Layer 3 of a small transformer language model trained on English Wikipedia (19 layers, counted from 0, width 128). Numbers have three digits each and are written without spaces.
A neuron's activation on a vector x is SiLU(gate . x + bias) times (in . x + bias), where the dot is the dot product.
The model reads these tokens: "por" "tra" "its " "of " "people" ", " "some" "times " "real" ", " "some" "-" "times " "fic" "tion" "al" ", "

The vector x that enters this layer's MLP at each token. A number n stands for (n - 500) times 0.0038.
0 "por": 523377307466562603453471595501634531604412627591314409502639596262588829393468477374145639432593462340365626581486331542651570643444552480600260551323323634592639470654530638380489384332537570491441264367724656461801414492544295501532476489300367638564382603512605278426303485401668315812617591693523539579517570416443399324473841734701437566401694510572382383210531637319515376657346
1 "tra": 364522429479499564318316616385373482475437522456466512474529651670657639272607401208423526430493551533497558522495333973409624478445438507627269565624723466519658534538168515717497429414307430671430387438733504620870406497561344409422549372517534820543660436533595339529331507327603483636415727661582711584662368213623408519289578357304588524607689621303440407423493401396394548710388
2 "its ": 555642604355652424311484437860894165406434810591435566595471399634498556475478414527342337506541438479476436657601474552678426625461171243614653597331481664612524640382470505495606641470568499483513316195364573608513147552499449511579676553591574499380495589373737379609504576718481492431734571215483342395497509320419366667420379451623608468374500543285741289323351619428423462489502
3 "of ": 586545463426595551612371371657876154588421443453412651770629545612489496653490444406396465647432762628395534448455202496370371509380234550519621631510614646732565573445300511764591530547537319358322472358484711542586336356431358423578599438393588472542600400697597648561524538631231564440490484303470410253624568295465477805344687253657664528448434476368477435155456396493375365414787
4 "people": 358379448035479673377197460484426367510456470536484519606640443618547729473238563309318138648708482524598583404462606819397264403421397548751539526339510419462582464552359481593610533519483283557366385204454476530737368534632521489570591587665487369545708475332536578511427596435694512495472602657637860493664452437716416640527625433853480478553350571271518671289354380634345560524408
5 ", ": 858432447287611452472092604503662158370442784555498410517462634686407543475480462392438297405618715420662580397485551460563546376500172337516569773406391590513465349528416579765556680468640576463511428210423743671622483427170571489517566661594495528625521288410404682413586591505560577746559529257508542511445515472613442477721493378533489387561469440604651439180511402753393457413461
6 "some": 372509211497655606312421458440545151465472616444452462616619483467522617768540558449390397653695479659690566565509514615233335524439560461416365374669800359368465535454379510647383469477325376757137478445437758544862457605572265415524428414434282647378569610573541353392663484622809404534703699674579621541512341334545561697510675183490371617480387524420436573317407419436531558663269
7 "times ": 449428578425725495151186560485476445561559736374679583588526600659608693629406223387571619487653847333443571535427507542472320504416264565284761805500489379551479463249529480447518512459695460499318484485520685584685285650540666339497722474643540408658586518532482543501342423433201473290573551379404488686520486518658271446568830271563521539235278504476521254487497631613426430568394
8 "real": 367432375575672609376213634502490425420334433634575615695329443277530609433533453223483546551615251493650623450624297653348433664547448549516550564221509339418568369441345649550444546380439525694420513429623473530775508493362235298279497294541398618431517553348582676421702410386741447478778519675593712602536514312566465643624737334606468600597313625375626406556510347419661653699383
9 ", ": 849521493326605529357133572531728206341428840475522505511564596662439537500506412491494374401647716359691607325483564494609574460470194364438558879501332558550465313483473535702497640399540565400466507284469665695661437576118563497563606581655521513548543438499437654451565596528545522694474549186461559434403427528573391534729485331509434372517451394550627461195609431652350493452466
10 "some": 386523226491652610312450471437571164454470632429443484608631478456536617793530565453408420664720478655673574533509503627250336536412564428410368378663779341360459530442391510643364463463304385750160498468464737552855453655564259418543429388452272653365588630583557358396661467638792385512694696660550620540502332348549558698507672192474371628454372496388433578316435417427543566687262
11 "-": 625635523364472332447391292546561301420252829375418621451717478442594539777513493637474389582395551502468669437562438391395505552859431334514448613634611417794584544476359510696514581612574311401444576334681589653572345472521451462681496556745500504535392546505687434318438597546203368548414681299556477688393622518404236396726774288615415304369425527665312264243406533487691339720478
12 "times ": 438513613450678537200312523486581438594628783345717580542599534571536623598432178343629680513700819355467518575397472573498366609397291539206838768447466541647508524323537415578499520468661446497373447425480625518479390666527610406563740443675411448650642548522542594562315408434218501313522636221393401527479460506687260466473726386516502568238290426387461325416545661540410467587365
13 "fic": 363567476439562467490237448584443448431454687422432426698745781549597593558455594236466548638548461478342467378596357551465602471571716213668630589394454369508562600642420580688471396387473261735486260415652445583846351551604296483281545562317366654623427476099368621701352494273551365544566694594625272634472394323601374408476667565558347404540620715755301342319544542322642755492503
14 "tion": 318700534311613706374220632614547427340279843427518645589649567539625408391396390409569664734702504483425576411554282363464489708663664490441340638549426238430410424812376570516414509462311344530395371413499570590708230532716414492735463403543362508607939622328487562566292511371364605428533531554625496544511540454468319413495492375481222464464412552485446468363514601652565505723376
15 "al": 430492441664517601435403422399648518476246495507493612603367459506562657441408697372397450679632393486237679576794362651421709555567533426548570534493646313490483477485379519782284370237286357666327562522577621436701499614459361476473523293577328676445366316426563648350405469319444467460546576603895744581332485414538394550517819446594581856413476450465704303429436500511429604602379
16 ", ": 882527548266598544410198607528756249363389813474510463486530586637395531493489416534515361434659723370688601394499557450611556479470215325400619856489280575579472324518485537710501606411549558388494502271469653671634443599143560489561608579660456524561563403468443645439533570505513529679476558160462564424409439545526386508758453310509468386522455399562609466199630463673348476468430

Each question shows the input weights of one neuron of the MLP. A number n stands for (n - 500) times 0.0015.

n41 gate (bias -0.059): 485585406470513423439380626477442436445599498554425532418559485389541485582305539523513497510520582458470587577252353451482543492555473614423480370621557280388403481500510577572387676469642482692544505443535543505587712556617449559386479542489383421541432394560445363548408555524333419562454473476382345556557609432625385697582445460476475564722500671420377528546479505604520516406497
n41 in (bias 0.016): 448514653495531533531372585543490557530635578594433574655577476640571537456460534519606609411474595419598597497586457548540472579391450521509340416581398314272436518536475557569411484473425469686460559545577527589401507670488487483339505586442349546556522526728340490530396539512523580478458679286428434495463431612597498538545479542507443415521590491403463559579560551484448584556395
On which token does it fire most? 10 "some"

n143 gate (bias -0.145): 544349322515601509456478620511518532617575577460441452546557477440588508515491414463544357439375506492554651461575411548395527482483485693305508459316692859574393506671260630559467547654630522339514658420634588401458489403491697515605624615474473570518523364506398427503581584368588700411491449474476459221539473602512661473340581604450423486423373582378436399405526491455511414648456
n143 in (bias -0.010): 611431403343389481387546419757415597404639497696429632488526516342588626604523622522584465581449525479526433424437583383338416506511517430418564545497643419395514457491484608409374712612387445431475438563411517426376489657537479618435523414528654418317583464546668534474535576463553549589351617427614286525505506444420585641522427554434426516579347470795497509575403509595361655479559
On which token does it fire most? 15 "al"

n65 gate (bias -0.060): 389491487678581555453509460613453475515429450301503543500468634459360203525606396756627392481223545358477314532667644270588487431540561351526592465390458420434621590361503484595407534711381569412670609356503481494449518420630587583469459724494580622647485672349404466484472466412582379488484433605544585538497652584375470622619631509361414421547490410421515471370451455476512386184509
n65 in (bias 0.005): 608479405415410515437278452488524616434542477424526439329664302432626503727559417364488368557516312509553527494526452371707581436350398562403419622571531588653453310429663372515460490557465624476276561494451631613570438555525643509606500524461391573389587288394397461552616446527640546482574580244491395357554761319522425646405572472439554301465520556459390614401429500555492542478488
Its three highest activations, in order, are on tokens 11 "-", 15 "al", 8 "real"

n7 gate (bias -0.061): 475518447458474505694413532566376597490603391427384414657550534495494380693385463524583662396403510393472628717526426486547514535569456605460582462609321488554531544477419603622530474276341495479576414529380478455600529417348546489444628503679304465640463585464551476459555455484611478418593516361438672694333462583365698549516582416437483392589544518517436531585589503441477547492377
n7 in (bias 0.019): 476520550537461522456461528527322577606465488446479584452647342368568362601435562522613605570579670459578568694495495579539521523385500379436669508516331391599600484635483477559514429392422400406554503515353467422514453500449503453607536570586419607659640648591563551315597472447457399475379518543351420503416469500388454643525430464461551517491530532593541609296407553549656560457477
On which token does it fire most? 16 ", "

n122 gate (bias -0.117): 479502493334578449521517523484607626550464581507493540420415648498552500534530578515628558552456522506644743399568522509582435505440599596425627495442505474591366523608560505433536439626265558477456586549477505483358474655489442333475553473586533613533431538437381570459466577489427537661452429485493436427528539505500530395427400447546553511478480441614472460576500554526403498664430
n122 in (bias 0.088): 575475505426506479433529485401400526465536400494521522464571408526545473459628458475367543391544431484542545408449494578418553515547463465665403472470395562583590467445569618550452500500585579531567424553551487607618527373498586527695450428506444429493545296562468491511500517528579546530358395459360467498565415453738408494559609504605505551530441431475459459606481408436498629498541
On which token does it fire most, and how strongly? 2 "its ", at about 0.19

n175 gate (bias 0.030): 500433588458714349606466452490543400301510543419443514479624473492638476582419538592682466614579549440529546548402595584423516485460679497464473449503463500464379547546339431570452453485538483483473357592588544593466530726446560651638379365624524543465563486542589485617412503413481542598585409319534392449493389538382507611644619570518627452603425421500308476583486468449512435460589
n175 in (bias -0.000): 597379762354490565355491582568637530446466360629469511402579440482515436602470683599473646453582565528472498533532697562461564385444528430498535287622497388473505576540407490515468396382560619442305552371505557532514589540543484533510540378683457550541551537564525373538447507398540508542540513533518481542551490468440528579568538482452406372539403617697519648525426454464472554638465
On which token does it fire most? 10 "some"

n99 gate (bias -0.158): 663433590526558513427398387524318383413492456527459561661575505376612340395537383605445583541512380508685374546615422454376270436519492530562455472485556446358540469512417380522482666467512462540562365546433609614391540429455482565552542467538531301439332465534445658576372467481622562527402461484514530517378659522468628465443336564466439466575353487373348433680251523675490462346425
n99 in (bias -0.088): 479584521437587653618435651531529656430541500526534484520473617435436572544766351586488486451529453370538388475524646553464563552553620622498493290526575432465571336365396436594671621517446617516595353431425557550460612482537492392488495483417394532518495666480712500505422512439542432461520634370438468539516413568518558558464512522455438470502484514503530351493541454559415454361554
On which token does it fire most? 15 "al"

n239 gate (bias -0.060): 643505532636610598563609418377560420588562500508483470252500402578551378519506626385516509373468442565551503458558396446585323547535414263554359483628522592467423649532482406589388544484723430528415456620394558474353452494536427492601395608565534470480556399522361475458434508413467679557591558601506355495531431644463477651553599431578385387567417476614648480394530307618383342359555
n239 in (bias 0.018): 705594444300456594371437528478449454178510476438535629649552374443479413485557530522518509424459493512537508608416450447495510654475331456481502454617457359521552573508529392528552434566435439446361497445539541495628631535621473539505518523472508393527460335531421449477582594477478393508314404695546519469510655437428594491478398510487497495437310559500541444645293460571583660575546
On which token does it fire most? 0 "por"

n249 gate (bias -0.146): 498551468605482415657599575387441441601416673475485411358524459411485588354570644507442416565447591574456378605651477300567493455479548405538585557533465331514525580375498483440460432470445526415498564523387607443389605525543528601550557454357432276446530423362460512469498523627462522572500560444498546488531386526559538549539387505591470560558405450488504443529476451514520289373601
n249 in (bias -0.009): 413435467480491521365486615413538444591453538407457531433585521564562527440525538544469553524510546334567359515674481438463406524457490404536502546579641445638437470446505531381545490526442490562470661477627599406411737623519446601454636425643431538447389530544436500558517557589383383561590583406500575483448507321565500557474287473444510482458658484568459292532521480385388380455534
Its three highest activations, in order, are on tokens 4 "people", 14 "tion", 8 "real"

n43 gate (bias -0.129): 582608460561485420675512515548485555647462636527481315540389690505281449394495429407561491531423315646383413516640450444487550619475521453386505539629468527547408585314539360409507517500584535650503415565513362678573468519510506463448510480544558521425363486463449536463562480521468584459482505656477592490502458315478624472553532469463660442448525597416493468744655444369483581416356
n43 in (bias -0.002): 397485441489419380303485599355538438512548418480586625425283627422545352462508467680292540561642537391629586556451370468520655448563565348353517464383500627400520390606507497534412390541614546480386375528581490409531502577430547505602528510398558561465503470455559418583400548536526440477544609581451503402543495676554427528300480611544511543507386537457563438412415492682593467462490
On which token does it fire most? 11 "-"

n180 gate (bias -0.157): 635624464588677588588624458508435549465349447396261487473579610593482640339471453489503519604400555495555500535678578506442419651522633693521505386557308493514516387626455480635592409528470420478522588536500608405590626337580467387477363620438398285609483536584494384595492463534713581531598500796426466506655511689479489515506357477391494423557500582461446450655513614511508417708506
n180 in (bias 0.008): 591554528519612536515530406546426378480516597536486449508515492433577513497495373379432409641359656512467435642545443590444459606560371543483615627576363460442520484511498503564615574476595487462751553588489593283592513379532621530403561508476335345340593603627495397479472411732493438555567572500308466495649527775622405507366435503468561478484426487506555511449588462632547472572421
On which token does it fire most? 15 "al"

n245 gate (bias -0.053): 449405535463459576475459474563381627421416319544523524594496495590505586566405376525547534524533523520427457667596630394391395402439454575484579450465436511550521493545534572478518618498638443452539576354527536444594562505589597643400399596524546581587294633463535519372663535431487444540608575516437601612567502526420556575468459329416560458540595539572484545401640601591376376463490
n245 in (bias -0.037): 436433495365465629593603578483500641584517556426461444584550483580370413412553524529510453619453529607454451464563423345562505512587495503539561408432433446515640452429417493530598574585409452470366352226575559449583488526495342666473455517522528512703500529437488549403513476416486450517580567412527615614676649527399530471529434430460630525420609521472673567517557319635521413448453
On which two tokens does it fire most, strongest first? 4 "people", 5 ", "

n60 gate (bias -0.090): 388471493412568565479485543518532722434561461493578527409425529641476535489357525525434505525475482524576532655456424583473448384491561632336421609441490431498624634417535634463427581450502488639471532457579528375518560537611611488495591708479533606469471580547601541509429594466442362588400411446477403546452535543425443444574555405302587539552517409452520575423326488493485597498521
n60 in (bias -0.055): 543551479543477472696473452682434441529517533517456558473463591426477521622448504617476483589442508597480430568505451471504482568439520491551469595593532374392451347458488573451514575509444562495504404485313509494522566619467444388384491573526383548518534567412554474551568515448500478500436649441529531599537436600459457425445496542600391541448578576527415539629437586637280609314520
On which token does it fire most? 3 "of "

n132 gate (bias -0.103): 505366545550742500589492400444386419587494594564394532658465431377461587671602573625673494452381456454444622663460492530561453569537488525538614506585406616586425380676355592613447528664430305526317520436584601380368528552379592693514587452406503334548517567482514557671591466411411509576361532477662457428416616392302438601427522382422584564492364572673543407564319485448444475479609
n132 in (bias -0.007): 657523621562545520512420495449361437428565478515633654500493367457563485634395420710513640549573482493535516649531456397594629598497476548426470587522349518534361500492535320622461370284397469644436366444500574397434436607349531615495566376479451579697459550516641492575649432542433465472418441544420363537347471466368483495672457484460619596493381500585478514540567565382417575586602
On which token does it fire most? 4 "people"

n134 gate (bias -0.111): 505423408394545676366403503572477471564520621593509495619516349485427400614437652620471565405434503425422485642500523497523566535552589753247486521431351672641427512460580476426647582448327500539503488509542550481330474528571647434480518583573590474598394525488451740438573427246558491486405363510586345503412332378334683500563469450583639396541576706402586405616341594421396557362670
n134 in (bias -0.017): 475465548428571318519573426327371642532476419514561467473449567490450568517637512521436351633597507450571602428577437441544677478304637329523573493579530442387590409475482500599500536564695586374388488668554502462440430523481444505512524458529675620465519518490481464459451438545459546446515590546502593505502558631728645507537475423568447538525461567543480472393593455507567535440328
On which token does it fire most? 14 "tion"

n167 gate (bias -0.113): 481459614368560508542478593586427539557725608510475471451536412519451416373447538424472465567641289426497534497453469320444553505544399475554431298625462545422375503577610652389367388456456465334487656530503463580594601550476444434562563528547492505522676470553420542482461740474483643513413548450468370331444524593546409517411550421618357617728565513440421524474500551520488648503479
n167 in (bias -0.033): 474498625602471464555343541417500523437616526402483547555464364439564561500427405617639510475517455465439457533564538598457502551591371537498452386628378370537631486583552444572466549347468418580580442448526419526487574561349409563489414525624585470377697622382495410619400553422461620588554512381426505295470540585604463552500518435558481558564395500512496457535508538465388493515417
On which token does it fire most? 14 "tion"

n141 gate (bias -0.054): 369524518572558512350500507564635539505619296600375422384523507399583541604317483357577433488518472569522622360436597493540555597414478487441511383340514662636603520364579522502493653574528570638545565325552447473418554448515420448519463479529614621412391482465495638458457442495384451626635544416483510439530439478513523393373565480515357468521537465550622482623489527407448540561522
n141 in (bias 0.073): 525592447535516393465536483365298519471470486451600481535595632388545469577541498528425544494585500548582508635571498459445529508560558451573565559476491474490445484622512410663525526425476611521417474531414572477403531421460524512489525370571481426460545516399430498517498538434514473588431531530508580509496582483506486563507377582414576420442443526555552518419529492513489543419579
On which token does it fire most? 7 "times "

n81 gate (bias -0.141): 490602333375569481519495555532596613570457531450480636457472513764437328377444406570614708541427638573537448546468325571358401555440601396477479494623305586434383472345516472464477453492546268518367577436511398523488636459442485618516578567514658681494489599534467596486512568445314357465542299568569461610534414489353529500642542439350500647425571595523576555640595565484474495529558
n81 in (bias -0.017): 593407624478454558454450659542578545489463605454334465357538491582359577481512488519422545580528521534549611579518563584518441495528476505545407438604318613388466507333406445437491546519543490468498510430551538631479452416594500442445647577526397486483430575595531636555377644498428393280401587612377469416419493443438536459628559346577513631527526424458629470587542483489564514640360
On which token does it fire most, and how strongly? 7 "times ", at about 0.6

n85 gate (bias -0.168): 582484497594479516452623448578436525458462552575526462463449653537211453481528568680448482505488455482500544383409484380476676544568444342461495453721484608433444443538404464349418476519520498447578448640273503521482465571545544483671458587495494376223457611500335663402596481346342421378581444401394509492497547582529364658575495550483550446575530537607503538270690409479546654398663
n85 in (bias 0.032): 620474612478582630642642556568425470617445538440373574511475456533461449519525571570359637418434425378517396347454442583568547384550451396389612551411388379602508431480709503435403609516574475485510505558519576683523461443457520278516546416607335503444371514591513540429557497537525623379448516569524587454659614361343655347652579386397500490608468373713462604418467425618537434492505
On which token does it fire most? 16 ", "

n5 gate (bias -0.237): 451266454449497582487508506534628354393466426455598601491568635571735563587381383579486658563469478239580497578451676401396536567640405701361329535457582554369534589522519608617495478385494446403477303639547529400398489587485416536465556380650566312512494506536367428653678376558511402503350541500526365541527629460494571532537555585324586372662469598421489682588490554425432543506512
n5 in (bias 0.022): 548681503472425419334507366457544500560471638408456379579664422393497556422397421352580478493583495604535549386398433449500495552430423434482565426503494689463509590534500515438609508510668423503453478402502411400679557456557508507559463543476615610520334611711532622421572420461440458488592269618431558566564443529462484558531446537545619516468529484472588339609617520498436380497563
On which token does it fire most? 15 "al"

n150 gate (bias -0.212): 694486491558326641616483353561467375624480436572441407540514428449279407456624424592474536330361629450564603659276546500523506428611373587506539554573393620667497515525344500494608481594563515483529266448392530544588454282623367533459494494347397387478436494625547518356458638411572292453722509650599564455419656335317458538610435458509600597425583466503700450518480387588425512512672
n150 in (bias -0.067): 454511472506338619251461624426497563353409388497537502534384387348582335357622401352503455385552547508467600506439410651534617639570436526413371585474515497495581294414462661448500576479534440509550305550533546541488366266489532561462560468505503522356527408664408646580567594367546564505462632631410462424436618557469554434389440527467511388661491440585454526346566478664548492597522
Its three highest activations, in order, are on tokens 5 ", ", 0 "por", 10 "some"

n243 gate (bias -0.171): 460649571456443379454376486306602600516402441456494445530362519714468473421395503334461509551588448637628624644370336462541509563396393460649516557379503625591388395364649403517479543337455519344500406483581434410587514430506521616605371453350348409467520428582480526581538404378535616500233581462520469745337589432640503523475392509546455492579531519417581628480500415454622469622710
n243 in (bias -0.003): 437390551692464584478623422497465321351550525380574374556613516629511505616613611479463398489486409418464358366503677472655489560660558596530531465440573410589422666451500476418553572524414426482592592492590307606574476575497284566500604511366544532385492708547497635519531629465419676537538481518385602422406680481291487476513508429462571419677637575576541599560545464508515476395530
On which token does it fire most? 7 "times "

n124 gate (bias -0.131): 495559863521422508344558445494624584497528533489344551497627463456539607604538517480506584417679601456649557521343497587497497684454382638456591541488373523788615512525554410535632534509457406597452517619526477500437621593468642544581661347437420543358460509559632506676564342529527541440339521367368494485355596463336445668486475544292378619467494327461462645518461614472462611640607
n124 in (bias 0.050): 419356548426515463597420475670513569376482603631508364484414490430519422551440367393543278470429495553529467682481445497617458431515409506481563379527402491418500503576493603407481610576478598511507490428274539524648577484392418492250495570368526518628508430605464472653452617462502354309635456526559564469514446541417543458498495446590376455466428532572679476458375558625471400369607
On which token does it fire most? 2 "its "

n34 gate (bias -0.063): 549518554422455606321399578317484710579359358427437498606536523399530569560431574376528520402428442473610590672392375470599634513428659444356527673450471644542528508506449529484447500598514529488480568553563576605406540439408564620367616531547439513516554572586482542426488335500483460510524479576524404396368587585388426448518527574387700532436483716386599427326350425458599474440552
n34 in (bias -0.038): 329456465633470514467572394458555438543390556555518520512664578449530498457466390500564283538432479439629455466573581579336602543481398366558547522449538588452445498581513435548493332460505411460364600700498505622409449414416500481597591572479588678443488611610533526524416457500545328577495488537553410428424536453545558513507620574582503522546371596406570530522537343619606411502443
On which token does it fire most? 15 "al"